Layer 8 of a small transformer language model trained on English Wikipedia (12 layers, counted from 0, width 128).
A neuron's activation on a vector x is SiLU(gate . x) times (in . x), where the dot is the dot product.

Input weights of the MLP neurons that the questions are about. A number n stands for (n - 128) times 0.0046.
n134 gate: 173, 117, 97, 160, 130, 193, 111, 118, 100, 115, 153, 134, 140, 134, 128, 154, 115, 141, 123, 110, 103, 130, 123, 116, 146, 122, 161, 117, 129, 110, 137, 151, 134, 100, 70, 142, 133, 147, 133, 138, 170, 136, 115, 119, 104, 96, 163, 139, 101, 113, 140, 159, 179, 172, 153, 124, 102, 148, 145, 144, 110, 167, 123, 171, 71, 93, 134, 117, 164, 142, 145, 166, 126, 113, 138, 107, 121, 116, 95, 75, 73, 157, 107, 160, 153, 93, 122, 138, 103, 129, 113, 77, 177, 84, 132, 86, 128, 40, 116, 85, 166, 106, 95, 129, 158, 155, 145, 115, 142, 166, 128, 120, 142, 130, 106, 125, 86, 150, 170, 149, 124, 104, 141, 122, 126, 157, 144, 105
n212 gate: 122, 135, 92, 123, 117, 173, 139, 168, 107, 160, 133, 122, 98, 112, 138, 81, 176, 102, 134, 95, 152, 82, 152, 135, 127, 177, 150, 111, 119, 130, 154, 93, 162, 107, 134, 116, 101, 122, 150, 152, 154, 132, 118, 145, 119, 103, 120, 130, 165, 119, 146, 114, 157, 122, 110, 103, 116, 103, 204, 102, 109, 121, 174, 159, 159, 110, 104, 115, 145, 154, 147, 140, 88, 137, 75, 121, 90, 189, 86, 158, 113, 111, 142, 117, 86, 110, 108, 146, 91, 145, 60, 129, 128, 112, 132, 102, 83, 132, 123, 127, 157, 126, 139, 125, 96, 122, 133, 125, 111, 133, 134, 136, 126, 151, 250, 122, 111, 124, 150, 91, 140, 148, 150, 145, 134, 130, 143, 122
n216 gate: 108, 120, 116, 157, 102, 138, 117, 105, 122, 151, 121, 56, 124, 118, 136, 99, 147, 129, 134, 113, 75, 156, 113, 122, 142, 75, 72, 124, 149, 142, 161, 168, 143, 121, 153, 113, 167, 113, 114, 85, 178, 86, 117, 141, 166, 135, 152, 139, 158, 97, 116, 88, 128, 172, 123, 149, 136, 105, 158, 152, 134, 144, 155, 123, 100, 126, 178, 125, 141, 99, 120, 126, 133, 92, 90, 95, 125, 162, 141, 150, 117, 181, 155, 161, 111, 152, 138, 66, 117, 115, 148, 120, 101, 111, 191, 147, 115, 120, 145, 157, 141, 143, 99, 135, 147, 202, 149, 81, 166, 101, 145, 156, 80, 130, 151, 139, 136, 120, 115, 155, 131, 137, 97, 121, 135, 128, 89, 169
n219 gate: 120, 184, 131, 192, 121, 108, 139, 158, 159, 99, 113, 117, 169, 145, 183, 118, 89, 142, 143, 133, 104, 166, 108, 160, 152, 146, 142, 127, 182, 164, 157, 129, 108, 126, 120, 115, 40, 112, 142, 82, 131, 161, 151, 176, 180, 94, 144, 169, 119, 172, 112, 106, 156, 73, 101, 144, 165, 66, 149, 125, 146, 144, 151, 121, 124, 140, 159, 140, 104, 151, 154, 102, 87, 132, 116, 161, 175, 138, 112, 122, 133, 135, 134, 162, 121, 131, 142, 102, 106, 179, 131, 103, 112, 62, 146, 178, 107, 120, 119, 147, 97, 75, 119, 118, 124, 191, 140, 111, 144, 105, 178, 124, 129, 143, 119, 119, 117, 159, 151, 125, 102, 142, 121, 137, 119, 149, 131, 155
n268 gate: 120, 168, 121, 139, 161, 108, 69, 151, 139, 130, 96, 122, 148, 134, 99, 73, 155, 108, 133, 132, 140, 113, 142, 128, 157, 122, 140, 113, 156, 105, 137, 141, 132, 112, 129, 88, 88, 119, 113, 123, 141, 108, 170, 82, 189, 183, 155, 117, 119, 114, 172, 110, 105, 131, 82, 125, 102, 118, 113, 90, 85, 146, 112, 121, 193, 123, 145, 133, 64, 84, 114, 90, 126, 108, 96, 127, 95, 137, 86, 127, 117, 122, 139, 122, 114, 114, 176, 103, 72, 123, 132, 128, 158, 106, 121, 141, 111, 162, 111, 184, 133, 161, 93, 102, 137, 133, 116, 86, 127, 164, 118, 150, 106, 121, 145, 106, 141, 178, 118, 79, 129, 76, 116, 122, 118, 129, 172, 189
n134 in: 175, 108, 144, 161, 86, 148, 123, 131, 153, 173, 158, 116, 155, 125, 122, 141, 141, 110, 94, 95, 128, 120, 125, 100, 140, 154, 156, 117, 113, 78, 124, 148, 136, 101, 84, 175, 115, 100, 129, 110, 165, 118, 148, 148, 105, 115, 128, 123, 124, 62, 127, 204, 96, 142, 127, 98, 140, 111, 149, 70, 98, 182, 185, 135, 89, 102, 137, 149, 141, 107, 120, 104, 111, 84, 140, 96, 147, 103, 134, 91, 122, 138, 119, 126, 122, 130, 150, 156, 110, 109, 92, 150, 157, 133, 149, 103, 107, 98, 104, 143, 152, 120, 149, 145, 192, 140, 135, 99, 145, 110, 118, 119, 63, 147, 129, 159, 115, 119, 106, 110, 114, 161, 118, 90, 90, 113, 97, 69
n212 in: 138, 118, 133, 142, 131, 119, 108, 170, 104, 130, 147, 154, 147, 113, 61, 108, 173, 121, 113, 143, 96, 147, 120, 113, 144, 116, 120, 163, 110, 122, 129, 199, 140, 103, 101, 115, 156, 93, 115, 118, 131, 100, 142, 136, 117, 115, 125, 137, 150, 107, 157, 167, 123, 135, 124, 141, 143, 114, 144, 116, 140, 136, 143, 106, 107, 132, 93, 132, 78, 140, 112, 120, 91, 125, 137, 121, 100, 128, 148, 128, 133, 125, 110, 121, 109, 162, 138, 131, 126, 97, 132, 181, 89, 123, 145, 135, 93, 172, 98, 123, 140, 116, 100, 131, 117, 123, 123, 123, 140, 96, 102, 131, 76, 141, 172, 168, 138, 107, 136, 113, 116, 150, 140, 125, 160, 139, 89, 151
n216 in: 114, 146, 163, 159, 103, 118, 168, 166, 92, 114, 152, 104, 172, 145, 145, 132, 104, 158, 149, 129, 166, 160, 104, 99, 108, 147, 102, 165, 138, 137, 118, 126, 131, 90, 125, 133, 114, 149, 148, 83, 149, 160, 159, 125, 119, 164, 137, 98, 147, 143, 108, 82, 99, 139, 133, 129, 117, 144, 75, 124, 142, 85, 145, 145, 119, 121, 171, 167, 106, 136, 114, 100, 96, 133, 89, 106, 144, 100, 153, 102, 83, 136, 126, 90, 112, 129, 153, 129, 143, 181, 139, 133, 97, 126, 142, 138, 159, 132, 121, 158, 109, 90, 100, 135, 134, 122, 93, 132, 147, 134, 151, 104, 138, 116, 144, 145, 131, 134, 138, 141, 185, 193, 140, 86, 132, 105, 141, 121
n219 in: 104, 139, 145, 172, 140, 127, 155, 71, 118, 154, 113, 166, 106, 138, 137, 105, 160, 79, 129, 144, 139, 146, 99, 123, 166, 115, 148, 99, 132, 157, 145, 128, 117, 166, 129, 134, 96, 96, 143, 125, 150, 165, 105, 146, 136, 82, 136, 126, 125, 171, 99, 87, 135, 93, 103, 103, 126, 75, 180, 138, 104, 108, 133, 107, 147, 137, 120, 132, 106, 147, 115, 138, 138, 124, 78, 191, 123, 148, 136, 153, 161, 187, 110, 142, 118, 96, 100, 54, 121, 110, 107, 118, 106, 111, 147, 140, 163, 160, 157, 139, 122, 109, 131, 142, 81, 72, 157, 153, 159, 165, 139, 86, 120, 190, 170, 99, 117, 167, 146, 134, 96, 183, 90, 144, 142, 154, 98, 77
n268 in: 163, 85, 90, 164, 97, 91, 140, 132, 134, 117, 97, 127, 106, 154, 156, 151, 127, 82, 106, 126, 137, 134, 99, 101, 128, 91, 94, 151, 112, 154, 176, 168, 100, 157, 82, 89, 114, 159, 131, 131, 187, 123, 132, 144, 127, 162, 128, 127, 128, 121, 121, 115, 128, 119, 122, 131, 140, 177, 148, 113, 136, 108, 104, 192, 96, 182, 139, 93, 181, 148, 122, 111, 162, 166, 95, 144, 143, 125, 117, 135, 138, 156, 128, 130, 136, 127, 154, 143, 156, 135, 120, 96, 94, 132, 140, 126, 149, 133, 163, 108, 126, 150, 115, 129, 126, 135, 115, 109, 109, 140, 136, 121, 165, 143, 106, 123, 107, 147, 136, 180, 129, 138, 134, 125, 147, 146, 133, 157

Each question shows a token from some text and the vector x that enters the MLP there. A number n stands for (n - 128) times 0.042.

" Exp": 129, 108, 148, 114, 122, 94, 160, 148, 139, 126, 138, 121, 129, 71, 96, 144, 99, 132, 105, 152, 132, 138, 128, 95, 134, 133, 136, 136, 136, 139, 128, 137, 87, 135, 117, 154, 127, 148, 85, 132, 116, 121, 129, 98, 159, 124, 134, 122, 118, 156, 143, 131, 95, 153, 107, 156, 124, 95, 82, 97, 102, 76, 156, 114, 81, 111, 115, 125, 101, 146, 142, 103, 136, 116, 118, 143, 147, 119, 139, 149, 146, 69, 110, 79, 134, 132, 149, 124, 147, 135, 144, 141, 118, 129, 125, 130, 113, 140, 124, 123, 146, 122, 134, 130, 117, 108, 123, 99, 122, 168, 113, 115, 159, 83, 117, 136, 113, 120, 137, 80, 136, 106, 84, 116, 139, 125, 113, 137
Which neuron fires most, and how strongly? n219, at about 0.38

"-": 116, 112, 132, 132, 134, 138, 153, 139, 118, 122, 152, 116, 113, 59, 130, 161, 139, 104, 125, 126, 124, 102, 129, 124, 122, 126, 128, 122, 123, 122, 85, 143, 151, 107, 145, 128, 140, 132, 145, 117, 134, 121, 91, 129, 125, 135, 105, 124, 124, 134, 128, 121, 146, 121, 119, 130, 130, 113, 139, 111, 132, 86, 123, 139, 132, 156, 122, 131, 129, 117, 121, 121, 95, 44, 138, 122, 121, 130, 124, 110, 131, 149, 109, 104, 130, 115, 113, 140, 166, 122, 120, 110, 100, 175, 144, 128, 130, 130, 127, 97, 101, 125, 116, 126, 119, 103, 93, 115, 122, 130, 127, 138, 150, 117, 131, 149, 98, 144, 121, 123, 116, 123, 142, 107, 124, 111, 145, 116
Which of these neurons fires most? n212

"ar": 123, 114, 128, 117, 108, 157, 125, 109, 132, 128, 123, 129, 124, 63, 106, 163, 148, 117, 121, 153, 117, 126, 143, 134, 117, 149, 135, 109, 132, 114, 120, 131, 131, 141, 132, 141, 158, 124, 119, 114, 149, 160, 114, 116, 54, 122, 141, 152, 126, 132, 111, 108, 124, 164, 115, 128, 129, 113, 103, 130, 113, 111, 111, 119, 77, 107, 88, 97, 136, 142, 81, 150, 137, 123, 161, 157, 122, 133, 110, 127, 148, 92, 144, 137, 152, 115, 137, 134, 123, 128, 142, 125, 79, 157, 106, 113, 125, 111, 131, 112, 121, 70, 122, 145, 140, 106, 112, 142, 154, 125, 159, 112, 131, 124, 161, 132, 89, 134, 81, 145, 130, 108, 134, 109, 140, 118, 124, 105
Which of these neurons fires most? n134

" ": 126, 91, 129, 122, 138, 120, 139, 145, 128, 124, 125, 127, 117, 62, 111, 237, 133, 132, 126, 123, 131, 95, 112, 106, 128, 152, 130, 137, 128, 125, 92, 123, 119, 134, 122, 131, 144, 126, 165, 123, 139, 117, 125, 143, 126, 138, 118, 101, 128, 137, 118, 145, 110, 139, 122, 125, 139, 116, 133, 137, 138, 116, 138, 144, 128, 125, 133, 176, 137, 119, 146, 120, 132, 81, 128, 133, 109, 95, 138, 124, 130, 128, 129, 89, 140, 108, 119, 142, 145, 111, 126, 122, 129, 159, 125, 102, 138, 114, 111, 138, 113, 128, 117, 130, 117, 148, 121, 135, 108, 136, 133, 131, 142, 121, 129, 116, 138, 140, 132, 109, 125, 114, 131, 133, 120, 146, 142, 123
Which three neurons fire most, strongest first? n134, n219, n212

"lor": 142, 111, 152, 132, 115, 134, 142, 108, 150, 95, 166, 133, 96, 74, 126, 134, 80, 136, 137, 124, 87, 132, 141, 118, 154, 117, 132, 129, 96, 128, 98, 144, 122, 171, 108, 99, 147, 143, 117, 139, 126, 98, 102, 155, 130, 140, 107, 147, 131, 109, 119, 129, 93, 159, 151, 121, 124, 130, 130, 182, 114, 119, 100, 131, 130, 119, 156, 97, 99, 95, 112, 120, 151, 119, 141, 142, 148, 117, 114, 145, 117, 146, 105, 115, 148, 156, 110, 90, 122, 108, 96, 103, 139, 115, 112, 125, 129, 143, 159, 158, 160, 92, 131, 119, 133, 104, 106, 117, 113, 109, 124, 101, 145, 121, 133, 110, 85, 147, 116, 113, 161, 140, 157, 145, 168, 142, 130, 143
Which of these neurons fires most? n212

"O": 156, 128, 120, 96, 143, 135, 157, 147, 115, 139, 86, 192, 98, 47, 127, 120, 121, 148, 120, 131, 115, 95, 113, 91, 104, 118, 120, 150, 126, 123, 131, 131, 105, 115, 126, 120, 150, 135, 88, 159, 109, 111, 129, 135, 131, 124, 157, 112, 138, 146, 124, 130, 116, 169, 113, 153, 143, 123, 127, 133, 103, 116, 149, 137, 106, 123, 146, 145, 144, 133, 132, 144, 98, 132, 116, 134, 132, 135, 114, 129, 134, 132, 102, 127, 108, 137, 120, 148, 150, 171, 152, 115, 130, 164, 128, 129, 134, 128, 124, 92, 122, 113, 130, 112, 141, 99, 77, 127, 145, 142, 121, 110, 145, 138, 135, 134, 195, 119, 114, 150, 127, 151, 117, 141, 112, 124, 162, 124
Which three neurons fire most, strongest first? n219, n134, n212

"/": 115, 132, 113, 98, 136, 137, 176, 109, 91, 148, 120, 157, 127, 69, 152, 179, 153, 132, 164, 138, 133, 125, 120, 100, 142, 105, 109, 134, 143, 133, 112, 145, 106, 102, 112, 132, 85, 148, 80, 113, 83, 137, 160, 136, 152, 131, 164, 147, 109, 100, 151, 102, 126, 136, 165, 106, 150, 126, 109, 111, 108, 133, 145, 122, 128, 121, 120, 135, 122, 116, 129, 161, 118, 88, 117, 125, 136, 118, 125, 126, 117, 117, 131, 144, 112, 112, 126, 100, 149, 148, 112, 130, 142, 140, 144, 151, 114, 131, 127, 104, 84, 152, 132, 148, 146, 116, 89, 130, 125, 144, 122, 129, 163, 150, 106, 116, 134, 125, 135, 110, 143, 133, 140, 123, 122, 100, 117, 146
Which neuron fires most, and how strongly? n212, at about 0.22

" would": 131, 100, 113, 131, 155, 144, 143, 144, 128, 148, 150, 159, 132, 30, 107, 120, 158, 113, 125, 117, 143, 128, 156, 115, 145, 114, 113, 121, 126, 123, 128, 117, 112, 117, 139, 118, 123, 121, 151, 150, 134, 144, 116, 127, 116, 107, 101, 140, 144, 132, 136, 130, 112, 106, 130, 157, 157, 117, 122, 121, 143, 136, 153, 69, 117, 145, 151, 156, 118, 130, 167, 105, 121, 96, 108, 85, 140, 135, 156, 123, 132, 114, 168, 119, 140, 149, 127, 134, 139, 108, 103, 153, 114, 113, 149, 150, 135, 122, 129, 95, 121, 144, 146, 142, 151, 115, 139, 107, 116, 96, 112, 133, 125, 138, 114, 129, 110, 142, 152, 142, 130, 118, 119, 143, 130, 107, 127, 141
The two highest activations, in order: n212, n268

".": 98, 118, 120, 116, 136, 132, 121, 150, 115, 143, 112, 112, 126, 24, 133, 125, 135, 120, 146, 122, 137, 122, 131, 122, 161, 143, 120, 141, 141, 151, 91, 131, 136, 142, 118, 114, 161, 126, 151, 125, 145, 123, 174, 127, 121, 141, 105, 130, 134, 126, 134, 141, 105, 123, 141, 137, 172, 138, 148, 133, 147, 138, 165, 128, 126, 131, 161, 128, 120, 120, 137, 121, 120, 69, 121, 120, 116, 120, 159, 123, 125, 121, 142, 119, 162, 118, 73, 119, 143, 152, 102, 125, 121, 124, 163, 122, 114, 139, 116, 155, 124, 115, 130, 118, 123, 142, 141, 138, 130, 134, 158, 133, 145, 152, 131, 130, 130, 131, 113, 119, 139, 119, 133, 132, 117, 106, 117, 120
Which three neurons fire most, strongest first? n216, n212, n268

"n": 116, 120, 140, 134, 128, 147, 159, 121, 131, 130, 131, 117, 99, 45, 130, 160, 154, 140, 114, 132, 170, 106, 114, 124, 99, 156, 128, 122, 142, 162, 154, 136, 121, 111, 130, 130, 122, 135, 200, 148, 147, 131, 85, 134, 93, 103, 126, 126, 136, 102, 118, 121, 115, 130, 120, 134, 150, 144, 145, 144, 115, 145, 187, 158, 122, 130, 120, 129, 149, 147, 119, 105, 135, 119, 125, 117, 157, 131, 109, 147, 108, 101, 115, 82, 114, 162, 124, 127, 129, 119, 114, 108, 154, 121, 137, 131, 158, 125, 107, 89, 142, 100, 125, 139, 124, 127, 133, 135, 145, 135, 119, 137, 163, 153, 121, 118, 97, 129, 123, 163, 130, 130, 140, 123, 104, 100, 121, 119
Which neuron fires most, and how strongly? n134, at about 2.4

"C": 140, 120, 158, 121, 144, 147, 155, 139, 137, 127, 109, 187, 98, 60, 152, 138, 124, 186, 137, 129, 143, 99, 126, 94, 140, 162, 113, 126, 125, 134, 117, 137, 70, 125, 140, 121, 97, 157, 125, 163, 88, 115, 162, 150, 140, 120, 147, 104, 135, 145, 130, 97, 127, 143, 129, 153, 135, 146, 123, 159, 99, 109, 141, 144, 104, 139, 143, 136, 143, 131, 129, 138, 129, 119, 121, 135, 122, 132, 141, 111, 137, 94, 111, 122, 123, 153, 133, 146, 155, 166, 132, 131, 149, 171, 132, 136, 135, 118, 118, 116, 120, 118, 132, 132, 141, 105, 136, 122, 132, 123, 107, 124, 155, 123, 116, 140, 165, 127, 114, 165, 113, 135, 97, 117, 114, 133, 149, 135
Which of these neurons fires most? n212

" Front": 128, 115, 138, 111, 142, 125, 160, 146, 150, 107, 160, 133, 135, 66, 116, 130, 135, 120, 119, 115, 92, 103, 108, 106, 115, 171, 121, 126, 141, 55, 98, 137, 96, 109, 143, 144, 150, 140, 143, 142, 127, 138, 107, 102, 101, 159, 131, 159, 139, 135, 118, 113, 121, 136, 129, 129, 115, 124, 125, 141, 95, 78, 123, 138, 111, 116, 138, 118, 116, 130, 123, 114, 153, 90, 128, 133, 149, 156, 132, 119, 185, 108, 126, 106, 127, 135, 152, 136, 148, 110, 131, 161, 109, 121, 146, 106, 150, 106, 136, 122, 144, 123, 131, 116, 97, 106, 165, 130, 143, 141, 155, 111, 161, 105, 121, 146, 109, 93, 128, 130, 114, 142, 135, 137, 112, 96, 140, 124
The two highest activations, in order: n268, n219

" began": 112, 118, 139, 124, 96, 149, 146, 159, 129, 164, 125, 130, 116, 62, 107, 129, 124, 100, 139, 131, 119, 147, 135, 134, 102, 160, 149, 146, 117, 130, 144, 108, 116, 145, 115, 124, 127, 91, 89, 120, 133, 117, 147, 123, 106, 120, 126, 109, 109, 115, 115, 131, 98, 104, 135, 138, 128, 106, 108, 116, 127, 106, 124, 97, 101, 175, 131, 144, 117, 129, 78, 125, 116, 100, 161, 95, 121, 121, 177, 127, 136, 134, 147, 83, 146, 122, 137, 151, 100, 112, 137, 176, 122, 121, 136, 135, 122, 172, 138, 122, 78, 133, 140, 115, 151, 124, 109, 135, 123, 125, 135, 135, 98, 141, 118, 149, 151, 126, 129, 136, 133, 130, 120, 139, 146, 110, 152, 145
Which neuron fires most, and how strongly? n219, at about 0.3

"g": 103, 98, 139, 136, 116, 113, 134, 116, 144, 134, 128, 160, 122, 92, 175, 142, 132, 142, 163, 175, 116, 134, 135, 144, 114, 127, 94, 161, 122, 167, 126, 96, 100, 145, 129, 162, 106, 144, 162, 144, 111, 163, 151, 86, 126, 144, 118, 117, 80, 106, 120, 98, 118, 127, 159, 123, 136, 95, 108, 137, 129, 99, 113, 147, 108, 121, 97, 119, 115, 131, 103, 147, 148, 130, 168, 97, 121, 148, 147, 112, 116, 91, 112, 157, 136, 131, 97, 115, 132, 104, 148, 150, 133, 123, 160, 70, 155, 123, 128, 117, 146, 123, 134, 147, 127, 83, 95, 137, 129, 119, 146, 131, 142, 140, 107, 106, 120, 126, 157, 163, 143, 136, 134, 142, 154, 118, 152, 124
Which of these neurons fires most? n212